Layer 2 of a small transformer language model trained on English Wikipedia (10 layers, counted from 0, width 64).
A neuron's activation on a vector x is SiLU(gate . x) times (in . x), where the dot is the dot product.
The model reads these tokens: ", " "2" "012" ", " "2" "014" ", " "2" "015" ", " "2" "016" ", " "2" "017" ", " "2" "018" ", " "2" "019" ", "

The vector x that enters this layer's MLP at each token. A number n stands for n times 0.0019.
0 ", ": 2 -94 -233 -14 -150 105 135 41 -89 -113 109 174 104 7 -2 -166 -103 -107 -3 -148 34 111 -82 183 145 -302 -78 143 122 156 336 -234 -135 -101 169 -66 108 -28 134 20 144 -11 -309 142 -45 -400 -61 320 -160 -184 118 -295 131 163 7 -212 -249 -294 -176 -194 77 -55 15 -11
1 "2": 127 -227 131 152 169 -95 78 -136 -108 -178 89 -96 66 -329 -102 136 354 -273 -31 -274 113 160 27 24 96 -177 -122 150 160 106 59 -471 98 162 160 114 132 95 77 -146 79 -3 -32 -112 -116 137 191 130 130 -177 159 -174 -112 209 -102 -223 123 -194 100 -16 -90 45 265 -131
2 "012": -230 -158 206 -143 277 1 -195 -345 75 91 -148 -93 -82 3 -15 -294 42 -372 130 -191 -183 -136 29 182 -68 -156 66 206 72 161 81 9 102 54 -102 16 -156 49 91 -21 -93 -130 -171 80 -327 -244 -60 101 -16 -125 -43 -137 26 296 -259 -194 -20 -236 -289 -73 269 -23 303 -46
3 ", ": -32 -99 -174 -25 -196 163 125 44 -157 -152 91 116 91 67 3 -142 -72 -133 -44 -200 -10 127 -63 180 164 -199 -99 191 151 143 347 -188 -207 -171 183 -147 115 6 145 111 77 -36 -299 130 -103 -407 -1 269 -170 -183 125 -217 105 238 45 -288 -212 -305 -159 -224 98 -39 25 2
4 "2": 57 -248 89 251 87 -137 63 -176 -157 -229 192 -28 3 -301 -151 201 356 -273 -33 -354 -43 45 25 69 55 -196 -80 184 223 162 63 -407 -59 103 168 67 117 87 10 -31 -41 -3 -30 -124 -135 105 126 3 91 -156 98 -87 -26 189 -52 -300 209 -292 143 -28 -40 32 241 -104
5 "014": -193 -116 224 -180 297 -115 -156 -230 118 2 -76 -34 -50 -34 39 -107 109 -392 67 -142 -35 -122 -103 44 21 -173 137 110 335 206 154 -28 104 91 -172 88 -104 4 175 -29 -154 -82 -142 26 -349 -302 -64 197 -44 -248 -62 -62 21 208 -278 -173 -46 -340 -315 -50 261 30 280 25
6 ", ": -32 -93 -121 -17 -174 156 137 60 -151 -152 80 99 104 79 3 -130 -73 -125 -50 -194 19 131 -61 171 191 -180 -115 222 181 126 355 -175 -184 -182 169 -144 141 1 141 94 94 -64 -298 147 -128 -378 23 275 -179 -192 135 -210 82 238 48 -278 -215 -288 -174 -227 153 -34 22 3
7 "2": 94 -253 124 254 128 -118 100 -148 -154 -239 209 -48 42 -298 -145 230 342 -288 -82 -376 58 25 20 77 33 -180 -118 174 229 154 45 -415 -65 117 139 62 119 83 -32 -79 -8 -46 -5 -84 -124 95 187 39 66 -163 119 -99 -43 130 -27 -288 181 -254 117 -25 13 64 257 -66
8 "015": -201 -131 233 -169 274 -148 -125 -224 71 77 -71 -60 -20 -13 44 -78 109 -410 16 -153 -20 -162 -125 27 2 -108 160 176 378 177 158 34 105 27 -137 55 -108 32 191 -18 -202 -99 -145 12 -300 -272 30 183 -42 -208 -101 -87 -4 200 -238 -189 -30 -363 -267 -91 255 -13 327 -53
9 ", ": -28 -94 -123 -27 -181 166 132 64 -143 -158 65 100 109 84 7 -132 -65 -132 -56 -208 34 123 -62 171 175 -175 -122 222 188 122 338 -183 -181 -180 169 -147 134 13 147 101 101 -59 -287 149 -122 -387 48 285 -183 -195 139 -205 75 228 51 -289 -221 -289 -178 -225 151 -34 25 0
10 "2": 110 -257 131 245 124 -93 104 -142 -150 -244 179 -50 63 -299 -134 227 340 -277 -110 -387 101 12 7 92 17 -169 -130 176 234 141 21 -421 -48 122 124 66 103 97 -29 -74 -4 -51 7 -75 -119 59 208 65 60 -173 135 -99 -33 103 -32 -298 170 -260 111 -26 40 74 257 -57
11 "016": -183 -136 220 -170 247 -108 -137 -241 63 173 -88 -51 26 48 -58 -105 111 -377 -39 -211 -11 -128 -113 75 17 -116 179 227 337 140 147 144 99 -16 -89 -8 -106 33 214 3 -178 -120 -210 67 -315 -218 51 216 -13 -134 -97 -108 -40 215 -184 -181 -24 -387 -229 -153 194 -25 321 -102
12 ", ": -27 -100 -115 -15 -166 156 139 64 -148 -158 59 104 111 87 7 -120 -55 -125 -63 -227 46 115 -67 181 157 -177 -121 221 210 145 329 -176 -185 -171 162 -148 139 9 139 125 100 -70 -278 148 -114 -417 59 282 -171 -186 136 -223 84 192 43 -266 -231 -306 -170 -223 159 -29 12 -8
13 "2": 122 -265 164 254 137 -97 126 -129 -162 -252 144 -45 76 -294 -118 212 347 -247 -131 -393 134 6 -2 108 14 -162 -127 175 261 163 9 -398 -24 140 97 63 112 90 -38 -50 -6 -69 22 -70 -103 -12 223 80 100 -168 138 -140 -16 36 -60 -261 148 -273 118 -20 63 78 231 -71
14 "017": -178 -154 170 -96 270 -37 -112 -263 74 233 -64 -4 17 68 -83 -13 137 -373 -125 -221 63 -208 -104 25 67 -140 157 246 293 109 123 89 93 21 -103 42 -39 41 227 66 -173 -112 -208 101 -395 -114 -1 242 -12 -130 -66 -100 -1 197 -192 -152 -51 -396 -210 -177 163 -10 247 13
15 ", ": -29 -107 -96 14 -163 141 149 69 -170 -159 56 97 109 99 10 -121 -53 -118 -62 -219 49 118 -72 180 149 -168 -112 232 214 145 331 -149 -186 -152 150 -147 175 2 122 130 93 -75 -286 142 -98 -428 65 276 -155 -173 135 -238 61 180 38 -267 -236 -312 -177 -216 159 -14 8 -10
16 "2": 122 -275 197 286 141 -128 143 -121 -185 -258 137 -52 68 -277 -112 197 349 -229 -132 -374 132 13 -4 105 5 -157 -118 186 266 165 16 -351 -24 162 73 53 159 70 -51 -41 -20 -80 15 -75 -75 -34 231 76 141 -153 132 -167 -53 22 -73 -254 127 -279 107 1 52 94 220 -89
17 "018": -123 -124 101 -116 267 -33 -177 -265 91 237 -56 3 42 76 -119 55 172 -301 -183 -191 30 -182 -128 59 74 -183 152 276 271 78 109 96 60 111 -154 67 19 22 227 131 -127 -119 -211 54 -434 -231 -48 263 0 -140 -121 -92 24 133 -197 -199 -80 -390 -139 -124 133 11 203 20
18 ", ": -23 -107 -80 25 -160 133 160 79 -177 -154 62 91 107 102 12 -122 -46 -111 -59 -193 53 125 -66 175 157 -179 -111 221 204 148 344 -133 -190 -140 145 -145 190 -6 108 124 93 -77 -288 146 -85 -432 80 269 -156 -178 128 -244 58 189 41 -255 -243 -307 -182 -201 168 -12 11 -17
19 "2": 130 -281 228 296 155 -150 167 -115 -193 -254 140 -58 55 -271 -99 178 356 -215 -129 -336 129 23 9 93 17 -172 -118 170 257 169 30 -324 -36 175 64 43 183 48 -66 -46 -24 -93 17 -71 -43 -43 256 77 169 -149 117 -191 -72 26 -74 -228 107 -260 100 21 46 93 220 -102
20 "019": -76 -144 42 -157 294 -68 -186 -246 81 128 -50 -118 12 45 -179 53 183 -263 -200 -131 24 -125 -145 10 114 -276 97 237 217 137 75 87 64 147 -232 102 17 38 277 106 -142 -159 -242 84 -365 -268 -69 260 7 -101 -107 -133 14 180 -214 -254 -54 -302 -155 -172 167 -3 203 -54
21 ", ": -15 -119 -76 28 -161 131 156 87 -171 -161 55 101 104 100 17 -137 -33 -113 -55 -171 64 115 -57 166 194 -217 -112 209 190 157 348 -125 -196 -134 152 -158 187 -9 117 110 110 -85 -270 139 -66 -425 82 288 -146 -177 119 -259 60 200 35 -228 -252 -295 -181 -196 155 -22 16 -23

Each question shows the input weights of one neuron of the MLP. A number n stands for n times 0.0016.

n163 gate: 115 36 9 -112 61 -26 -71 -55 -212 9 0 165 -137 7 155 92 63 98 60 -68 -32 211 35 -6 152 -164 6 3 -42 69 330 24 -67 70 -96 -234 23 -147 88 -217 -149 3 42 117 -94 77 -9 -100 54 32 66 -37 -8 57 81 -146 8 46 -12 -138 31 -121 22 9
n163 in: -114 -186 92 19 107 57 -74 -115 107 -28 73 -60 -195 201 65 -61 183 79 -184 14 3 153 230 33 36 -170 -20 -42 -69 -15 117 74 27 -44 53 43 112 92 84 -47 16 -36 -109 14 16 -67 117 84 202 20 37 72 80 -32 175 11 -10 82 9 -105 0 -80 -32 -107
On which token does it fire most, and how strongly? 21 ", ", at about 0.14

n231 gate: -195 132 -197 -23 49 264 196 30 -51 -96 -93 69 21 -141 -134 141 228 67 -55 -20 60 -18 -220 108 -103 -64 119 -121 -48 -55 71 86 -72 -7 78 77 112 -164 -73 131 95 -90 -195 -89 -117 -93 87 -183 43 132 -44 -76 -253 -173 114 0 -54 61 -146 -78 -17 -55 16 -68
n231 in: -324 56 -75 -191 -35 -72 65 -25 19 33 -66 103 20 -51 45 -56 31 -60 -220 -6 -39 122 174 96 117 28 30 136 175 -76 -247 75 -177 -3 78 123 9 149 -139 -12 -34 72 132 117 119 83 -10 -87 -3 171 179 24 157 107 -51 -159 -59 73 -46 78 -164 -85 207 27
Its two highest activations, in order, are on tokens 5 "014", 8 "015"

n174 gate: 66 31 105 -111 23 -48 48 47 118 106 -151 20 15 134 -133 123 -38 -43 -55 12 -94 -18 135 64 -91 -3 131 16 -109 -97 -173 -115 -5 -8 -32 -44 150 3 228 -51 -60 5 -59 138 115 -41 -128 10 -138 95 87 8 43 -21 84 54 -46 -116 118 -25 19 10 45 -34
n174 in: -32 103 -52 -22 -47 165 70 38 314 -13 59 -165 101 102 -6 81 -2 -35 -28 -181 11 -26 155 -58 19 33 -5 104 -106 -114 -3 16 -97 -21 -49 -31 48 -98 3 21 -45 21 15 -94 -250 25 21 -23 -50 -54 166 -11 66 20 59 28 -35 154 25 -35 -115 -30 50 -13
Its three highest activations, in order, are on tokens 19 "2", 16 "2", 13 "2"

n202 gate: -92 79 81 127 36 56 -140 38 -50 -72 4 21 63 127 103 67 3 -70 -312 -177 115 13 175 -170 -52 119 -193 -242 -6 -89 -53 -71 59 13 154 -63 -33 -67 -59 -107 98 131 120 -59 -74 34 -135 -140 54 6 74 187 115 182 -46 69 -54 143 -34 118 114 -115 24 69
n202 in: -192 79 -84 103 78 28 -69 147 -82 -50 -18 -7 164 -41 0 108 15 -10 -131 -102 157 62 123 43 -55 82 108 -27 -9 -182 -164 -32 92 6 185 -146 168 -54 189 -115 134 69 38 -102 149 87 13 -227 -15 71 101 -3 292 16 -125 28 -49 -10 -174 31 -6 19 6 59
On which token does it fire most? 20 "019"

n132 gate: 122 -84 -54 5 19 -88 62 31 65 -21 152 241 -118 132 125 56 -34 92 65 170 -42 32 31 3 -30 -42 3 -44 -41 -83 139 13 76 24 -5 -108 40 101 -154 -86 15 125 -110 -26 97 124 -41 -64 -97 -3 3 22 15 -85 84 94 61 139 -26 -214 204 29 71 41
n132 in: -127 118 54 -88 -65 70 -25 49 -77 34 -187 -88 -95 -12 -90 7 -10 -19 -46 -117 71 -28 142 -12 -6 -37 9 -84 42 151 69 154 -36 -46 9 11 145 -102 10 37 -47 -28 146 58 13 -10 100 48 115 -36 5 130 45 32 37 -84 80 -60 82 2 -84 -108 -11 0
On which token does it fire most? 1 "2"

n47 gate: -19 127 43 -165 11 91 116 97 -154 205 -92 81 -29 122 40 -217 -141 20 82 -3 0 -69 -12 83 194 51 67 -154 -6 94 -50 42 42 -84 53 -77 203 -218 -53 7 -141 -30 201 -160 111 -99 120 103 172 9 -64 103 175 13 -108 -121 -46 -11 18 41 58 -66 -6 -116
n47 in: -25 73 78 -32 -27 96 -102 -112 -72 36 -24 -61 30 -30 41 -26 0 -78 65 -23 -66 -53 -172 262 53 65 -46 119 -28 86 -137 28 -26 3 -21 -52 -58 -212 -38 -89 -100 -190 112 -131 144 -73 80 135 136 65 -10 60 62 246 -129 -88 -164 -67 -128 242 -153 -57 68 -19
On which token does it fire most? 21 ", "

n35 gate: 23 112 115 -47 155 -57 -54 -16 -58 238 -19 51 -49 56 -123 101 -11 110 84 77 -99 -47 -53 125 -7 -15 37 -3 -24 -57 -204 -56 38 32 -87 -6 65 -71 -141 -34 0 -33 -120 23 55 20 -51 -183 125 -204 -237 15 3 154 200 92 -39 -85 -73 -142 106 113 -40 6
n35 in: 154 250 133 91 18 176 108 34 -3 117 90 124 69 230 -59 110 -19 -144 116 -3 -15 41 157 12 -40 9 9 -151 67 -21 136 35 -76 -161 -155 -90 52 37 -148 -24 -24 -9 -49 -54 -142 -18 -18 20 126 -129 -195 -18 -64 -23 -195 43 7 -64 -38 31 8 -43 -16 -36
On which token does it fire most, and how strongly? 1 "2", at about 0.052

n204 gate: -70 -83 2 -16 25 5 87 58 16 37 -82 -46 35 -40 144 -148 9 32 52 15 25 55 83 -118 -17 -40 -63 5 92 19 -5 -47 -15 204 23 60 -169 -50 153 82 79 70 109 14 122 54 216 -14 7 -72 -86 -34 0 -19 38 92 -49 -36 -61 -25 141 -48 -37 149
n204 in: -89 24 69 39 -49 -5 -66 49 75 -134 -21 -114 71 31 -8 140 -64 -84 32 23 64 -56 -65 126 -83 -72 93 -68 -22 148 46 -29 40 -116 -149 36 36 -18 50 87 11 -107 -76 -77 -24 13 -82 -36 -247 -58 -15 -47 -182 -24 16 126 -16 -68 73 -5 11 5 -67 -111
Its two highest activations, in order, are on tokens 5 "014", 8 "015"

n200 gate: 215 -41 20 29 159 -68 -84 -54 -31 -33 21 -287 -33 -96 -50 -32 58 135 -40 18 -89 -130 -35 -77 11 -18 6 -41 77 29 -93 88 140 -20 -129 -202 -47 -165 -66 13 -78 -60 55 208 -59 116 95 -53 -34 22 94 -29 -31 -39 -56 11 -92 58 -75 65 92 -199 -31 -89
n200 in: -31 -24 5 25 -152 -164 -31 -86 -21 -146 167 -3 3 -92 98 20 104 59 -172 38 -125 65 69 14 9 -45 -246 75 22 -91 12 124 -220 -120 15 24 32 73 -110 -130 50 -129 -61 88 77 26 -8 -8 -60 41 95 132 93 -53 -112 11 74 41 24 -28 18 44 79 68
On which token does it fire most? 19 "2"

n233 gate: -74 -107 -63 98 11 30 -166 28 80 23 28 85 -23 19 60 -114 -14 -24 -97 56 -107 128 -57 -61 113 134 -192 -32 -5 -270 -17 10 29 -152 114 169 63 -35 -67 -129 7 98 99 -32 -6 32 -75 49 19 45 -27 34 126 21 -27 23 65 171 -61 68 19 -8 -102 26
n233 in: 141 121 62 99 58 153 23 -40 71 21 -6 131 121 -40 -134 36 44 39 0 -13 -116 -16 -31 -27 72 -173 -79 -83 -93 55 9 202 -116 -8 -31 -21 -7 104 -107 -62 20 101 -87 121 -9 73 -22 -197 -22 -39 -117 66 -25 -171 -61 71 -45 52 -9 -37 62 151 -15 -218
On which token does it fire most? 8 "015"

n103 gate: -127 109 -201 -160 109 -11 104 -20 -86 86 157 -4 152 -16 -197 97 -53 -54 4 183 -102 -45 60 320 -45 43 -76 -149 101 -80 -270 -71 65 144 -21 251 -110 27 106 -145 -92 -94 47 228 151 42 -175 44 186 159 123 64 -17 173 81 -76 140 -176 33 152 -3 43 -30 -101
n103 in: 81 -99 181 -46 185 -188 -232 -183 -17 -149 -114 -187 -33 92 120 -63 271 -62 161 -21 111 0 79 -153 -97 -142 15 70 -31 119 79 -71 65 -7 25 0 70 157 -58 112 69 -19 -246 -4 -95 101 227 -111 -108 -150 -27 -73 -68 -167 28 213 28 158 69 -181 213 7 -158 -84
On which token does it fire most, and how strongly? 3 ", ", at about 0.074

n220 gate: -150 -29 -63 -59 -32 62 -31 49 163 -11 -35 70 36 96 -8 -46 -4 67 -160 -26 -2 -102 11 152 -19 -39 -16 71 -15 12 56 28 -64 -76 -31 -100 -36 85 52 11 147 -87 29 9 -10 -149 21 -71 62 -121 -208 56 2 -59 35 59 89 -90 -87 36 36 -36 105 -124
n220 in: -70 44 -23 -60 -43 -35 -35 65 -138 24 -227 106 80 87 -15 92 -153 -61 -67 -57 26 -73 -35 5 22 -60 -11 49 -128 121 -140 -91 37 90 -2 -60 -124 -109 112 -13 -79 78 104 4 17 -4 -58 49 -78 87 -16 -102 -29 -97 -47 -4 -55 24 -58 76 46 -31 27 -32
On which token does it fire most, and how strongly? 1 "2", at about 0.062

n112 gate: -152 138 233 30 68 -102 49 -17 -117 175 98 136 -153 168 4 -131 120 200 39 22 157 -130 116 108 187 -78 139 85 29 177 160 212 162 62 -157 -12 142 -288 -64 180 -65 188 -12 83 -254 -199 52 -128 -51 26 -65 108 161 74 67 -35 26 64 -107 -157 182 -87 97 -143
n112 in: -58 231 187 -106 -145 99 -7 -120 -217 -85 87 36 128 -86 -73 -38 184 91 40 27 19 33 24 52 -24 -54 68 -8 142 -71 -44 179 17 11 -112 36 64 15 11 84 -165 -4 -132 7 -232 -194 -67 112 -37 42 57 163 57 166 -14 71 -6 -146 -176 -322 -37 -243 283 30
On which token does it fire most? 11 "016"

n92 gate: 31 5 -27 -2 43 81 145 -81 63 67 -30 -70 -137 77 -33 59 -20 118 68 -74 52 22 -2 -43 -46 -99 116 -41 -4 117 93 50 116 5 -5 -124 -87 -106 -96 0 -159 -23 -87 -180 -73 47 25 -59 16 -97 -79 15 -142 22 -79 147 -120 -67 34 -47 124 79 -65 -10
n92 in: 13 -2 147 67 -4 -58 -9 -41 -149 93 112 -181 139 -37 190 -136 74 -29 45 -51 106 18 -4 44 7 -2 -18 -64 25 122 84 -99 -17 -68 50 -16 -60 -10 -211 -69 40 37 16 4 -23 -50 92 116 -70 9 -29 -56 125 -107 61 43 -36 -22 -6 43 -23 -53 -78 -9
On which token does it fire most? 8 "015"

n166 gate: -94 75 -124 152 20 34 62 -28 -110 14 67 83 126 -13 52 -18 -135 89 -113 110 -164 271 3 81 126 53 -46 -55 -3 -151 29 65 -122 82 17 87 8 62 -9 183 -87 93 104 -48 -39 -18 48 -6 101 42 119 234 54 184 31 -20 81 79 -21 93 -14 28 -86 233
n166 in: 176 -3 48 53 -77 3 29 -38 -62 66 6 90 -122 -156 43 -25 -51 -53 29 -55 69 -286 6 -293 14 50 -73 196 86 -76 180 -185 -106 27 -9 50 121 93 -43 24 68 -33 -70 51 3 -85 43 -229 19 116 -213 -82 -87 6 42 93 -37 -119 84 31 33 -23 -19 -12
On which token does it fire most? 2 "012"

n140 gate: -83 -7 93 -89 -21 -78 21 44 -86 -26 -124 -45 -181 -78 -75 119 -42 -48 107 32 100 59 -88 99 -31 31 69 -151 -122 53 -43 -107 56 145 -19 60 -20 194 77 34 -49 40 -48 -70 -46 17 70 -147 -68 128 28 12 -36 159 16 -19 -118 66 -25 8 88 28 69 -7
n140 in: 155 -5 -34 -61 -6 25 -44 -109 -13 -7 21 10 89 179 66 -97 -164 35 197 -40 108 -156 -2 -58 -39 75 52 111 43 56 156 -50 35 -142 -101 -136 -40 -73 86 -110 0 -22 131 115 -37 92 -115 -90 42 -39 30 -56 17 64 7 -19 -30 -26 -21 -50 42 51 -42 -5
On which token does it fire most? 2 "012"

n126 gate: -123 105 -81 -64 21 -27 68 75 -14 -54 60 -194 87 86 136 -10 -95 -3 129 198 -84 -62 94 -320 117 -68 73 54 112 -57 -10 167 -31 -110 -6 152 6 48 -145 -35 114 -166 124 62 -95 124 139 116 34 -79 96 116 8 -82 6 -124 70 -27 35 3 6 -57 186 84
n126 in: -10 -49 -25 -121 202 -70 -51 98 34 -33 -43 -115 85 6 -25 108 -159 -119 -31 63 -115 -20 -48 -145 20 -91 63 144 84 46 -108 70 15 95 -40 140 -122 -18 -11 -35 75 -185 88 -8 -12 56 83 58 -120 -142 -35 -103 -217 122 50 47 35 -142 -50 109 57 -70 87 -28
On which token does it fire most, and how strongly? 8 "015", at about 0.073